Layer 11 of a small transformer language model trained on English Wikipedia (16 layers, counted from 0, width 64).
In attention head 0, each number of a token's query is one row of weights dot the token's vector x. The head spreads its attention over the tokens so far by the softmax of query dot key.

Query weights of the head. A number n stands for n times 0.0028.
q0: -162 -45 -62 143 265 -226 -32 -118 14 102 107 -38 -175 -139 -120 -269 -43 -13 234 75 134 48 232 -103 190 39 -148 -76 -121 -82 44 -21 294 -325 -225 -395 92 159 85 111 -17 -266 118 -205 1 20 -122 123 -30 85 -58 -128 -1 24 46 -30 -52 50 16 100 47 -48 -159 13
q1: -133 -26 -236 340 282 -94 -139 82 57 40 -1 -142 -72 126 -2 -20 -72 -58 297 -22 139 154 178 -67 91 -1 -179 -105 -115 161 -256 -5 49 -125 -289 -58 -147 -27 33 12 -229 54 -33 -75 -184 50 93 -93 380 -71 -41 78 -104 68 -219 77 -91 -56 92 209 -25 11 -73 -28
q2: -155 94 -127 243 85 96 135 10 53 93 90 -70 -54 47 -197 -187 -83 -136 285 97 95 68 134 -1 57 -67 -129 -159 -147 146 -104 81 336 -278 -216 -186 -122 -93 21 78 -16 -119 49 -66 95 -131 157 -191 -47 26 216 242 67 87 -20 77 146 -79 78 56 -179 175 3 -129
q3: 4 -73 -85 -69 -51 32 -41 61 -73 -19 -14 114 222 -103 -65 40 132 111 -295 78 -7 -23 -87 -140 -20 60 -101 218 73 -33 -17 14 -108 121 -146 7 -60 81 72 -28 109 -201 183 -43 -174 -9 -2 100 -6 -59 114 -6 -26 92 121 -182 -179 -57 -234 74 32 -204 -109 143
q4: -161 -176 -16 53 11 66 105 -47 -102 28 72 -133 -23 204 -96 24 -200 -44 206 -23 52 137 91 1 186 7 20 45 -34 304 -32 60 62 -298 -53 35 -76 -66 10 -151 -110 366 -91 31 -119 73 102 -159 200 170 -150 163 -143 -46 -240 46 119 54 120 -170 116 72 134 -69
q5: -76 -81 101 -93 -190 95 -54 120 -29 -124 -237 78 484 138 21 176 102 -47 -102 57 -107 73 93 51 32 56 187 2 -162 -201 146 -200 -44 23 -54 -84 -34 -108 -96 -66 2 -115 78 284 -9 75 -135 0 -81 -122 39 -293 -58 15 -98 -31 -81 -232 -306 -118 -279 -113 11 177
q6: 168 111 -38 73 78 35 -93 -67 60 -74 -242 13 208 -144 106 -85 -159 -101 210 -99 -80 35 29 258 34 -217 -49 51 -138 55 -99 -268 107 42 -70 -18 -127 124 -85 -50 -201 -86 -1 59 79 157 48 -98 -67 -90 -58 97 83 102 -88 165 -98 -226 -233 59 -297 124 94 139
q7: -73 -94 -26 16 -169 14 -16 131 -79 -37 -5 122 155 94 -31 163 157 -44 -112 67 -25 -12 -34 -17 -126 172 29 -22 96 -127 -24 -60 -1 20 35 -86 172 -137 -38 -148 158 -137 57 59 112 22 160 40 -158 48 -3 -214 115 -149 -79 -119 -172 -88 -248 -6 -119 -34 44 87
q8: -5 -91 72 30 -168 112 70 32 -57 -49 115 41 -192 -13 -155 9 -35 -78 61 -28 -14 -18 40 95 -11 108 -42 90 22 -152 30 -10 -115 -7 -78 -127 35 -1 152 50 22 -113 -12 60 -34 -52 65 -70 52 -16 136 86 -45 26 -252 42 31 54 -54 -24 -7 34 204 -188
q9: 166 -83 22 -142 86 -74 11 78 14 55 -89 -148 -219 -81 -13 89 -95 -224 30 123 -95 -307 22 -136 102 214 -58 -65 -144 284 15 -46 -56 -119 -53 -54 -175 -45 82 -2 -72 2 12 -139 50 5 -17 -111 42 -34 45 -41 -169 219 12 54 135 -109 173 35 -14 -95 -38 -82
q10: -59 -32 -83 85 15 56 78 133 -2 -159 -22 38 -110 176 218 -2 96 -231 4 22 -14 61 32 -37 28 6 45 -169 -99 -1 51 -15 85 -117 -69 -12 39 2 99 -14 55 -126 -219 -134 87 75 15 -31 -30 -117 52 -95 77 64 -133 -66 -41 97 104 -130 174 -192 -118 -103
q11: -55 -63 -118 -218 -35 139 136 -98 18 202 -103 -126 176 -5 3 39 -25 90 2 -21 45 -61 42 112 -5 -12 23 13 141 68 60 77 -174 13 -34 152 -36 52 43 10 6 35 66 -98 -158 -80 87 -11 95 23 90 86 85 22 93 -36 -63 89 82 8 110 5 -148 114
q12: 66 -17 120 134 47 -96 -157 -123 -122 -29 13 41 -77 2 -109 -19 -71 -122 229 -136 11 -172 21 -163 -58 -76 -45 24 -90 -264 -198 -118 142 38 -98 56 -234 -78 70 63 -222 102 -202 134 -107 224 26 -84 5 -73 -135 68 45 127 243 198 175 -19 19 99 -257 142 -167 12
q13: 120 111 194 129 33 76 28 -4 -2 80 -30 63 -36 -85 31 -60 66 58 94 -59 -83 239 -93 7 17 124 -144 86 30 -80 75 -179 88 -27 -204 -15 54 -173 -105 -16 5 20 12 17 -135 145 12 13 69 -19 19 -49 -104 80 64 -38 -71 -40 -84 -11 -43 32 -30 -84
q14: -88 -22 -2 26 -126 -114 -2 1 -80 35 48 -183 304 102 -18 299 69 -119 3 41 86 -226 -140 -217 134 93 -126 232 -107 -30 -103 -72 52 -47 -5 111 38 -180 -50 -54 19 142 72 -43 196 179 -38 -137 -16 120 42 -20 20 -9 -12 43 -24 -121 -74 9 -16 -197 -140 25
q15: -9 105 -145 60 -11 259 -78 32 330 44 -17 -51 -41 -16 55 -95 -145 -38 107 29 -52 -99 82 -33 227 -83 -169 -1 -4 82 -160 -63 84 -8 153 131 -233 12 79 79 -261 111 144 122 -180 36 -142 136 224 -164 -7 105 129 129 -48 167 81 -187 82 -30 -262 238 -42 -117
q16: -14 56 243 -377 59 -21 195 -163 -293 -163 65 42 -28 -116 -130 -58 201 -81 170 180 -86 23 -156 142 -72 -177 24 165 91 32 -12 174 -6 -22 -54 -96 -129 -14 15 -149 -23 147 -73 -91 338 -94 -48 -219 181 90 -137 -33 71 -169 73 -146 -56 79 -237 -178 300 -219 55 -206
q17: 83 348 -105 122 216 -36 -1 -67 -51 124 -98 -22 -159 -246 -160 -238 -51 -273 288 60 16 29 -3 55 331 -23 -202 -23 -200 195 -172 22 102 -307 -175 -128 -427 121 75 306 -95 -134 194 -182 29 -26 13 -115 75 -204 39 95 5 162 42 33 255 -76 -4 114 -64 20 -58 -195
q18: -95 16 -35 -80 72 12 14 9 -182 -139 16 293 -10 -158 3 156 142 38 -82 135 70 -102 -35 -144 -42 90 -16 -54 -185 -74 -31 59 43 -34 -204 -122 -58 3 282 41 38 -400 227 0 -74 -189 16 -111 -110 -67 185 50 -7 232 257 -83 123 -239 -163 64 -155 110 -142 134
q19: -137 -55 -18 -113 39 100 -31 217 164 -163 0 31 63 -11 216 -43 106 116 -156 -100 -116 -197 85 -68 -27 -19 186 73 -266 -175 90 -43 -38 38 -95 23 -69 -98 65 4 -49 -312 96 21 -136 16 -206 45 -48 -125 323 -5 -40 64 55 -46 -44 -41 -100 -8 -7 -100 77 110
q20: -63 22 3 68 131 -59 51 -22 -20 -87 20 4 -103 -17 45 -65 115 55 126 110 -22 -134 250 23 123 101 -27 -120 -125 -68 2 -52 -22 -56 36 -95 -128 -190 21 15 17 -238 16 -86 65 -52 102 -80 -18 -39 122 -107 126 -7 105 80 149 130 91 218 -110 -19 -53 -50
q21: 58 -181 147 17 -179 -131 59 -145 -332 3 -4 -80 97 189 -74 -8 111 -80 135 -7 139 86 -9 158 5 -215 -98 -14 108 -40 -15 -88 -46 -28 189 -43 281 -123 -204 -97 27 146 -12 232 72 -18 211 59 -24 268 -253 65 5 -160 -39 17 -24 -6 36 -87 -163 36 87 143
q22: -60 -31 -112 -113 -193 55 5 6 5 -73 -30 -30 42 -161 -74 63 9 29 -245 -87 -166 8 26 -120 -60 108 42 110 -26 -128 0 56 -121 121 -96 52 -109 -55 15 -128 30 -267 101 169 -9 -29 -142 1 -86 24 132 -208 -44 4 103 -106 27 -69 -273 -109 -171 -25 118 15
q23: -7 17 212 -38 -158 53 9 35 54 -163 71 48 80 -134 187 95 -6 148 -236 -20 -56 5 26 -80 166 89 131 -16 -176 -295 119 -193 -46 165 -179 -248 83 -77 126 -92 -228 -367 37 102 -288 31 -196 10 -151 -141 22 -45 -185 253 175 -25 -31 -392 -98 -115 -347 74 -290 91
q24: 83 338 -202 -138 -113 2 75 -31 -76 150 26 -132 -77 42 65 30 -16 -67 -56 26 -145 -126 -7 -34 -67 -141 -2 -115 100 211 -145 -78 253 -120 47 -44 -139 61 93 -103 -41 -147 -89 -48 90 -60 72 -83 -80 -28 314 -74 -18 170 71 59 82 -200 158 146 132 -24 -114 -156
q25: -63 -165 131 -10 -132 -27 131 -68 -62 -76 1 -97 179 2 22 134 83 124 43 53 -28 85 68 -36 -17 -181 -72 50 -43 11 -83 -1 61 249 54 -102 199 -72 32 19 -76 270 26 66 -2 251 34 107 51 3 -92 207 27 41 -159 231 -95 4 -268 -239 -14 -50 258 -45
q26: 126 -9 -21 -42 -52 57 -106 -84 -11 53 -42 5 -150 -10 -73 -64 20 3 146 -150 0 37 -92 -167 -85 35 -133 -131 3 -32 -99 -3 -5 127 31 137 69 -98 70 38 237 -118 214 -90 -107 -90 -103 89 -24 74 -128 -50 167 -80 75 -17 131 111 -10 61 -253 -20 -77 32
q27: 137 -13 19 116 34 -40 -132 90 144 83 -56 58 90 -167 186 6 8 -119 88 -98 16 53 -5 -140 332 -185 -289 70 -7 123 -170 52 -2 96 -135 144 -79 -85 153 35 -40 -85 87 51 -20 33 59 -108 108 35 43 201 -12 167 225 69 -116 180 38 25 -85 158 -77 -143
q28: -14 -71 208 -27 44 -20 163 -80 1 54 -8 -111 -84 29 116 -49 66 79 -80 -193 -57 -22 -88 -99 -165 -38 26 -152 103 -105 -23 76 -29 117 98 -97 34 172 -170 -4 53 93 -25 -64 -84 251 40 41 93 -82 -24 81 53 -36 -93 22 -202 -42 -121 -142 -128 65 -73 36
q29: -91 -47 32 20 -147 59 -158 104 59 -144 91 78 3 -104 -39 91 -20 177 -64 6 -149 -25 40 -135 297 70 16 -23 238 -37 -27 -27 123 -4 -203 163 21 48 10 -12 -149 -19 8 112 -117 89 -231 -59 38 -55 57 68 21 20 -151 -29 4 -32 134 -125 67 14 -5 -113
q30: 25 108 -12 132 270 -44 17 -158 -52 -65 -8 -43 0 -5 -64 -18 -97 -166 86 -23 -224 -83 66 134 18 125 38 -123 44 87 114 68 221 -181 -76 45 -7 123 89 117 -105 -46 -116 -118 68 151 -79 10 65 -46 -21 -129 -83 46 -125 108 255 30 52 -26 160 86 -155 -225
q31: -93 0 -59 -151 -10 122 -96 160 88 16 139 -20 -48 20 -41 -89 -4 -68 62 33 -76 9 -146 190 -42 -14 -6 14 -129 29 115 80 -31 -88 45 114 48 -60 -158 143 24 80 85 -110 -58 -119 -136 21 47 -32 121 -36 -46 -153 -68 -114 234 53 44 -11 58 -36 173 -10

Each question shows a short text with each token's key, already scaled and adjusted for position as the last token sees it. A number n stands for n times 0.001.

Then comes the last token's vector x. A number n stands for n times 0.0078.

0 ",": -91 90 31 141 -155 39 90 190 7 -16 -15 3 -30 -35 8 -37 -26 32 114 54 25 -93 66 154 -33 16 -45 -8 7 5 -11 35
1 " se": 75 21 68 39 -38 57 60 152 -9 -141 -28 7 -23 65 68 -108 -37 66 95 29 -20 -63 15 180 -76 30 -70 -112 54 -20 -20 -68
2 "ver": 44 0 36 86 -116 61 52 200 38 -103 91 12 -21 31 82 -57 -62 127 121 15 5 -72 21 91 -15 16 26 -114 28 -54 39 -14
3 "al": 88 18 -120 91 -131 51 78 194 1 36 -19 -12 40 -65 13 4 17 90 110 111 25 -65 29 144 6 7 -2 86 5 -8 7 47
4 " a": -50 -92 -107 55 -68 63 66 196 -17 -89 -60 0 -4 -29 -12 -109 96 11 69 75 -23 -83 -5 124 -54 84 -52 -14 53 48 -15 93
5 "r": -92 -120 4 87 -92 27 -37 161 -85 -91 -8 -69 -92 -42 69 -32 50 -82 91 38 -36 -78 -26 82 -82 106 -62 -31 67 65 45 -14
6 "m": -88 -102 -71 63 -72 75 143 173 -29 -176 44 -22 -28 -24 2 -120 -17 -29 64 58 13 -49 13 72 -35 8 33 -51 26 2 -93 -38
7 "or": -31 -88 -61 102 -102 86 135 178 -35 -71 34 -5 -6 -22 -18 -102 -69 -43 58 100 -5 -78 28 123 -55 -10 70 -53 -2 15 -87 -20
8 "ed": 35 -91 -125 34 -126 77 124 154 9 -12 35 19 -3 5 -24 -29 -96 -102 19 137 -3 -89 60 144 -8 -21 70 -4 -6 -26 -17 49
x: 44 106 -40 -63 -162 7 -44 -74 206 -87 84 9 -105 -93 -25 10 160 12 54 -98 -29 -43 -4 44 -31 34 42 162 -182 -131 84 15 -191 -39 7 -283 -142 -12 63 167 -233 -125 297 -190 71 88 -48 -146 17 -184 26 -66 -157 -61 181 -55 -147 -46 -418 -95 -96 122 -151 182
Which token does the last token look at most, and with what share of its attention? 3 "al", with about 40%

0 "-": -75 120 36 179 -173 81 108 279 -10 -41 -15 13 -33 -74 32 -81 -40 47 150 73 24 -125 70 226 -48 33 -69 -4 23 -2 -39 71
1 " N": 50 74 47 144 -108 102 146 253 57 -127 6 15 -32 39 30 -172 -52 120 124 90 55 -115 67 219 -20 34 -24 -57 51 -62 -54 -3
2 "ew": 37 33 -55 178 -158 124 100 286 -26 -31 9 -45 -73 -12 -14 -107 -57 150 168 52 77 -82 79 196 -65 -3 11 -24 28 16 -65 4
3 " on": 52 -113 -47 119 -58 106 108 308 26 -67 23 30 -19 65 28 -43 24 136 112 141 30 -112 40 217 -52 -28 23 -131 42 -59 -87 1
4 "-": 16 -84 -127 100 -176 109 174 248 -2 -46 -33 66 23 -23 55 -99 46 91 151 126 62 -137 101 181 -5 23 -10 -28 46 -30 -54 57
5 "d": -71 -130 -105 54 -73 34 46 291 32 -135 -58 33 -80 60 -1 -197 -28 16 84 88 57 -105 36 195 -72 19 29 -90 86 -30 -144 -27
6 "em": -71 -109 -56 74 -98 111 140 258 28 -197 60 70 -110 -49 37 -164 -35 -28 130 81 34 -126 77 152 -73 6 -3 -77 44 20 -74 -8
7 "and": -69 -123 -101 86 -146 111 157 279 31 -62 44 -30 -68 0 -8 -111 -119 -95 69 147 45 -137 48 150 -82 46 64 -49 28 39 -62 -19
8 " in": 108 -60 -145 36 -105 61 93 291 19 -19 -22 -7 -41 -65 -18 -17 -78 -169 -84 198 -33 -145 45 180 -45 72 -35 -13 87 -30 -19 81
x: 182 191 -279 -13 39 -87 89 52 250 106 79 74 19 11 -49 124 80 48 -90 -282 -30 7 -11 106 -12 12 80 95 -315 -137 156 -34 -184 -34 166 -183 80 35 37 213 -93 -10 -114 -121 40 225 -97 2 -90 -182 -46 -160 -17 -28 -48 22 -70 -36 -106 -299 -150 -154 -71 181
Which token does the last token look at most? 8 " in"

0 "us": -86 127 53 152 -166 36 91 241 8 -70 -2 5 -58 -62 62 -51 -54 40 119 62 -19 -144 15 207 -45 45 -30 7 27 1 -3 46
1 "ed": -21 101 12 148 -145 40 114 235 16 -27 -4 -4 -34 -52 35 -60 -128 77 137 122 6 -127 30 211 -31 19 -39 8 5 -7 -12 64
2 " as": 117 -46 14 130 -165 34 85 216 -61 35 -66 -22 -42 -36 0 24 -99 113 129 188 -5 -135 59 156 -19 41 -72 25 2 10 9 31
3 " the": 90 20 -108 129 -153 73 126 194 3 -20 -43 4 -3 -83 -8 -84 63 123 160 127 35 -130 59 174 -22 26 -38 29 -3 -21 -4 76
4 " e": -46 -135 -68 45 -106 97 100 224 -53 -162 29 -7 -4 54 54 -166 102 55 110 89 11 -73 25 118 -25 53 10 -140 81 28 -50 4
5 "f": -134 -134 -146 69 -125 65 65 152 -46 -84 12 65 -49 65 -16 -102 -13 -21 18 14 34 -45 66 103 -125 74 -25 -197 139 114 -73 -25
6 "f": -34 -80 -67 92 -86 83 63 219 21 -45 34 69 -97 31 45 -180 -60 -69 -36 21 13 -99 40 138 -99 54 -6 -154 109 112 -128 -19
7 "ic": -51 -110 -123 44 -83 37 28 245 46 -2 -40 -32 -78 -6 115 4 -93 -9 24 172 -22 -209 -7 177 -49 42 -53 12 -19 -100 29 6
8 "i": 78 -61 -98 18 -95 67 86 226 9 -161 -27 -41 -67 -88 63 -129 -116 -88 51 127 -67 -135 -19 143 -23 19 -14 -75 64 -87 41 38
x: 163 1 -250 -114 0 43 247 207 200 -119 26 134 86 -2 -67 -105 324 -48 -167 -178 49 -92 -11 155 -154 -18 -29 15 -26 -73 149 113 56 80 28 -188 111 -20 123 181 -166 -68 256 -17 -28 6 -203 -37 91 -140 -80 -89 72 85 65 -31 38 -239 -186 -205 168 -81 -47 18
Which token does the last token look at most? 3 " the"

0 "4": -70 61 39 100 -96 56 83 186 -20 -17 3 -12 -12 -10 13 -57 -20 35 79 33 29 -72 32 127 -14 10 -8 -8 11 2 -24 24
1 "7": -20 43 11 91 -95 50 84 184 -20 -14 17 -2 -5 -13 15 -59 -70 53 88 38 23 -72 38 133 -19 8 -12 -5 1 4 -25 36
2 "\n": 58 9 -3 92 -78 79 107 146 -9 -29 -10 5 -15 0 0 -44 -16 77 81 68 21 -91 59 114 -7 0 -41 -10 58 -29 -53 -27
3 "x": -16 -4 -48 60 -89 61 43 119 -16 -75 -8 15 -43 -4 17 -57 -3 110 131 39 56 -50 63 140 -16 -3 7 -11 20 -51 -55 12
4 "7": 37 -89 -53 61 -105 52 105 158 0 -38 23 35 7 13 28 -53 38 19 94 67 74 -61 62 85 -10 0 6 -34 -14 17 -37 -39
5 "2": -15 -73 -58 43 -113 64 110 159 -16 -49 -17 9 1 13 2 -56 55 3 106 74 51 -68 49 85 -10 -10 27 -22 16 -18 -47 -19
6 "1": -74 -52 -73 36 -113 67 114 152 -24 -24 -13 18 7 11 -7 -40 10 -34 99 82 42 -77 48 98 -14 11 21 -21 3 -2 -44 -8
7 "1": -49 -33 -91 40 -115 70 120 149 -30 0 -9 15 0 13 -9 -40 -62 -43 83 78 28 -76 49 99 -23 7 21 -22 4 7 -44 2
8 "E": 34 -44 -109 36 -106 90 122 113 -12 -57 17 26 18 38 40 -51 -51 -63 32 68 41 -63 37 119 -12 15 28 -46 37 10 -20 13
x: 21 43 -68 -92 -25 -31 -39 39 216 -143 -24 56 29 22 -93 210 86 61 24 10 -165 -203 176 17 70 -101 -169 229 -24 -32 38 -3 -14 111 -57 -195 4 -172 183 -130 -83 -213 96 -10 64 82 -27 -104 2 -69 10 -70 -84 35 213 134 -208 -339 -229 -59 -266 -35 -284 178
Which token does the last token look at most, and with what share of its attention? 2 "\n", with about 20%

0 "y": -108 115 56 154 -146 43 78 238 -25 -55 8 -14 -56 -52 44 -97 -71 46 117 69 13 -150 34 195 -65 80 -52 -20 -13 11 -20 57
1 " in": 32 79 -48 154 -118 18 64 262 13 -28 -30 -22 -51 -71 -1 -36 -127 121 121 116 -23 -136 31 166 -55 61 -90 -16 76 -14 -16 68
2 " W": 40 31 20 130 -143 68 118 219 2 -113 30 14 -39 20 68 -114 -24 123 174 60 85 -78 85 196 -13 43 -66 -53 24 -58 -36 -10
3 "or": 108 -108 31 153 -137 81 72 201 -116 -4 54 -7 -41 69 52 -119 30 66 109 91 40 -108 110 120 -65 8 8 -107 -76 77 -114 -5
4 "ld": 36 -101 -23 95 -139 74 120 252 -38 -79 40 4 -87 -29 1 -96 86 87 140 100 85 -111 17 192 -34 -6 47 -34 17 28 -75 -12
5 " W": -37 -109 -41 95 -127 96 112 211 14 -151 3 8 -97 -8 45 -123 28 64 174 49 42 -98 35 208 -69 57 -5 -51 22 -42 -34 16
6 "ar": -123 -117 -92 141 -136 82 118 145 12 -29 97 40 -56 81 42 -82 -19 -53 102 61 -73 -133 61 118 -139 26 -13 -101 -33 158 -35 -33
7 " I": -1 -150 -125 88 -138 93 114 234 25 -105 22 -44 -59 41 64 -59 -115 -74 8 132 20 -133 -6 185 -29 53 -19 4 42 -8 14 32
8 "I": 83 -96 -140 69 -151 95 191 190 -15 -52 87 -13 3 59 17 -42 -138 -122 -17 144 16 -123 74 159 -9 2 15 0 -2 4 -20 27
x: 112 31 -185 4 50 85 80 72 176 -69 -70 150 50 -150 -85 42 207 -53 29 23 41 -140 100 -41 -47 -109 40 171 -10 -21 184 10 77 -90 191 -334 -87 -18 209 -145 -45 -30 169 79 18 340 -150 -118 39 -225 118 -224 -166 -159 190 41 -27 -52 -180 -91 -183 -29 -130 -5
Which token does the last token look at most? 2 " W"

0 " w": -31 107 24 134 -119 39 74 284 25 -119 18 12 -47 -23 67 -117 -52 18 157 35 12 -105 45 207 -48 51 -75 -6 28 -17 -33 38
1 "at": 0 79 -13 102 -141 12 21 183 -56 -112 73 -28 -79 63 105 45 -146 139 148 97 67 -136 43 165 -63 -38 -75 -114 56 -10 16 -34
2 "er": 114 76 15 147 -120 41 112 196 14 -92 19 -37 -2 -3 1 -76 -123 107 127 117 53 -170 51 190 -49 -59 28 -76 8 -23 -64 30
3 ".": 95 2 -56 145 -192 91 124 235 -4 -74 -21 -2 2 -37 47 -71 38 122 135 120 -29 -116 44 165 -15 46 -68 -23 56 -33 -16 26
4 " H": -12 -88 -58 56 -132 52 128 255 11 -119 9 -21 -75 48 63 -61 54 80 174 135 80 -81 42 194 -28 0 -65 -1 42 -53 -8 -47
5 "e": -78 -166 -137 100 -169 112 152 131 -43 -38 41 25 22 54 28 -43 100 14 147 113 61 -102 132 167 -26 0 -8 -65 -37 40 -29 -12
6 " l": 20 -97 -99 -2 -49 34 50 255 48 -229 5 9 -78 24 37 -174 -85 -29 108 52 -2 -103 43 163 -44 12 -65 -49 46 -69 -59 -70
7 "at": -2 -96 -146 0 -96 31 8 233 -91 -101 108 -32 -91 45 39 62 -60 -163 -18 72 20 -70 6 138 -80 -36 -86 -76 186 -14 27 -100
8 "er": 52 -37 -141 31 -160 76 164 171 -10 -69 61 19 -23 -33 9 -39 -174 -146 60 170 11 -147 76 153 9 -34 -4 -65 -56 10 -19 8
x: 164 102 -65 -28 69 -13 203 51 250 34 -26 137 -91 17 -48 87 189 114 -189 -141 -112 -112 -73 95 -96 -104 85 175 45 -131 224 -22 209 170 116 -168 -104 -58 66 94 -150 -109 219 70 155 160 -100 -134 19 -42 23 -145 -191 -203 221 97 44 13 -220 -133 -70 217 -15 23
Which token does the last token look at most? 5 "e"

0 " C": -40 92 34 122 -114 50 70 228 16 -80 6 6 -44 -24 32 -97 -43 42 97 52 23 -78 38 168 -18 36 -45 -12 24 -2 -28 40
1 "ore": 3 81 18 82 -108 80 92 177 -66 -92 47 -1 -52 34 -26 -70 -88 63 120 20 34 -48 79 145 -93 -19 9 -88 -4 -15 -79 -17
2 " h": 62 -12 11 51 -86 42 75 239 -42 -72 -2 -8 -67 1 46 -135 29 77 111 60 0 -73 28 161 -42 50 -42 -36 9 -6 -64 -1
3 "y": 28 -68 -125 94 -41 81 -40 181 -6 -99 23 19 -5 42 91 -42 44 77 89 31 -10 -155 41 104 -81 100 -25 -94 -2 -25 -42 20
4 "b": -18 -28 -35 -7 -133 55 41 119 45 -120 36 81 -35 10 86 -140 26 42 120 11 31 -43 95 43 -49 27 -84 -193 70 35 -38 -2
5 "r": -34 -91 -24 93 -106 54 34 195 0 -139 34 41 -86 32 118 -94 11 13 114 8 34 -104 15 106 -72 25 3 -91 26 -1 7 -23
6 "id": -89 -141 -93 54 -121 28 93 169 -8 -128 4 55 -31 43 46 -53 -27 -19 74 77 9 -115 21 112 -40 34 77 -84 -12 -21 -55 -6
7 " pro": 36 -60 -93 19 -60 76 74 191 -37 -81 -29 35 -11 -25 32 -86 -90 -110 -5 103 -36 -96 33 143 -56 85 32 -86 83 -6 -62 22
8 "c": 36 -9 -78 3 -56 102 34 244 19 -146 -12 -59 -60 32 20 -73 -27 -131 34 103 19 -70 -23 101 -38 27 17 -55 76 -28 -40 21
x: 149 17 -220 -103 -267 12 117 101 156 -112 106 -62 20 -18 74 218 72 -61 -101 27 195 -140 97 202 -267 199 -110 186 -213 -126 148 100 -184 83 122 108 -63 -209 42 -8 -166 -131 98 -46 71 -5 -133 -4 -73 120 115 -52 -143 -53 -32 104 94 -27 -230 -111 51 -150 -21 151
Which token does the last token look at most, and with what share of its attention? 6 "id", with about 30%

0 "ed": -127 135 54 192 -167 49 108 281 12 -31 0 -9 -47 -64 34 -83 -46 22 129 105 16 -134 37 241 -46 10 -57 -2 -4 -4 -10 73
1 " p": 90 60 14 73 -73 66 116 326 65 -161 -1 44 -107 1 53 -172 -3 90 107 93 50 -96 -3 231 -30 24 11 -38 91 18 -45 -2
2 "ers": 148 -41 12 141 -132 -1 -138 210 61 -1 -83 -37 -167 3 60 8 -7 171 113 173 -4 -189 73 150 -84 55 -98 -32 41 52 -22 -29
3 "on": 186 -49 -16 162 -106 76 167 193 6 -52 58 -1 -31 -52 16 -82 29 195 130 136 67 -199 61 154 -26 37 16 -75 20 -23 -61 -94
4 "s": 83 -86 -8 133 -177 42 152 197 -26 10 21 -31 -53 -51 10 -67 154 135 173 186 32 -200 60 159 -72 -18 35 -45 -30 0 -64 3
5 " and": -92 -141 -129 104 -192 57 141 207 22 -2 -29 7 0 -37 5 -22 121 73 137 211 16 -183 86 200 -17 -1 19 26 -8 5 -25 32
6 " se": -20 -123 -115 35 -67 64 69 165 5 -145 -63 -8 -31 85 71 -161 -118 1 142 70 -37 -111 66 234 -108 24 -123 -171 126 -9 -10 -101
7 "ver": -75 -101 -138 75 -158 86 78 279 32 -145 115 10 -14 12 123 -77 -85 -138 120 94 -31 -94 26 128 -2 13 52 -158 55 -72 51 -33
8 "al": 53 -109 -213 25 -191 92 108 243 9 52 -38 -10 85 -91 5 17 -112 -69 -94 202 1 -85 51 186 30 -5 -1 128 17 -29 14 55
x: 116 63 -151 -157 -82 3 -95 93 124 -117 76 -46 61 -49 -80 167 130 -35 -31 -75 -45 -116 -150 -33 70 -266 151 243 -136 -103 13 68 -200 166 102 -280 -109 135 72 48 -127 16 96 -1 -213 235 20 -171 42 -101 -276 -236 12 110 -123 82 -155 156 -106 -194 54 32 -13 17
Which token does the last token look at most? 5 " and"

0 "ed": -120 128 51 181 -157 47 102 265 11 -29 0 -9 -45 -61 32 -79 -43 21 121 100 15 -127 35 227 -44 10 -54 -2 -4 -4 -10 69
1 " a": 31 29 -43 144 -138 67 84 263 -35 -55 -58 -19 3 -56 -17 -123 -107 97 154 98 0 -121 21 214 -72 55 -50 -11 3 48 -36 116
2 " b": 60 -16 6 97 -89 59 87 288 12 -94 -10 -33 -71 3 8 -223 14 102 137 78 -7 -111 37 197 -68 43 -58 -69 46 -11 -92 10
3 "ro": 21 -135 3 70 -91 82 -1 227 -50 -153 12 39 -111 77 185 -82 62 103 142 62 8 -163 27 125 -56 67 -14 -131 68 -19 -32 -62
4 "ad": 22 -140 -96 89 -125 91 61 255 15 -109 11 -43 -16 -75 5 0 127 114 111 145 32 -154 -19 164 -68 -2 58 -94 103 2 -43 -7
5 " are": -78 -167 -130 71 -157 95 167 223 -19 -39 -25 -4 -35 27 -76 -3 108 -22 139 132 11 -129 67 176 35 -19 -41 64 -53 23 -56 28
6 "a": -152 -116 -135 83 -213 90 173 155 -51 24 36 38 16 -49 9 -34 20 0 121 149 -7 -130 129 175 -68 -4 3 -63 13 54 -28 -30
7 " of": -47 -121 -187 13 -131 74 100 222 16 -2 -44 1 38 -13 -6 46 -142 -48 -10 231 30 -162 51 192 -10 -32 -31 -7 43 -77 -23 19
8 " l": 50 -43 -142 -28 -57 41 101 267 79 -196 -53 -55 -77 0 26 -127 15 -119 29 126 -30 -103 8 181 -44 -42 -103 24 72 -92 -44 -50
x: 100 -159 -146 71 -151 124 52 96 158 68 -40 -62 81 11 91 119 -110 -91 -126 -336 120 -87 -31 28 -96 33 -36 217 -171 -21 143 36 -120 90 206 -7 117 110 93 93 -215 -243 29 -101 11 33 -343 -146 -103 -54 19 -201 72 -114 -41 230 -155 -57 -68 -44 74 218 -111 60
Which token does the last token look at most? 7 " of"

0 "ir": -64 106 38 125 -129 42 57 220 -28 -60 1 -18 -48 -57 47 -102 -53 29 103 44 -13 -90 20 170 -54 54 -47 -26 -3 -4 -21 68
1 "c": 5 75 17 87 -98 21 64 251 -34 -96 17 -9 -73 0 73 -132 -67 70 101 40 12 -98 -9 129 -65 53 -16 -35 33 4 -61 47
2 "us": 89 20 -20 102 -102 -4 51 157 -25 -134 -5 -19 -84 -23 36 -31 -72 155 111 87 -24 -169 4 147 -55 16 61 -4 7 -20 -8 7
3 " p": -9 -42 -10 34 -89 50 117 226 50 -110 10 59 -84 3 49 -112 64 83 91 87 46 -83 25 164 -17 38 29 -34 71 26 -36 -11
4 "er": -25 -87 -107 91 -102 65 -3 162 13 -26 -93 -53 -36 25 -39 -71 99 79 76 122 63 -106 54 136 -80 -30 35 -86 77 -14 -87 15
5 "f": -55 -140 -82 17 -161 30 112 145 11 -89 86 70 -52 -26 23 -120 43 35 71 55 35 -51 88 104 -29 41 -34 -127 99 5 31 -8
6 "or": -136 -64 -42 61 -104 44 23 176 -133 20 -83 -95 -23 -22 -15 -66 -15 -81 61 175 -20 -135 -36 79 -58 13 28 -39 -14 -23 -54 63
7 "m": -36 -78 -80 43 -45 44 124 224 22 -99 -1 -40 -83 -59 74 -51 -42 -20 8 107 -13 -129 -20 176 -57 51 -10 55 23 -43 19 -61
8 "ers": 47 -91 -112 35 -123 19 112 143 -2 10 41 -3 -70 -43 23 2 -128 -117 52 165 -21 -140 34 158 -9 -28 -4 3 -40 33 3 31
x: 235 134 -61 11 -17 -14 73 72 220 -123 58 89 -43 -130 25 134 223 -71 -18 -198 49 -119 -71 -69 11 -61 -37 134 -17 -173 196 151 -10 139 34 -222 -141 138 115 244 -195 -183 135 -66 182 185 -37 -140 -17 -171 -7 -218 -36 -51 236 -100 -24 -124 -54 -144 -70 182 -159 65
Which two tokens does the last token look at most, in order? 4 "er", 2 "us"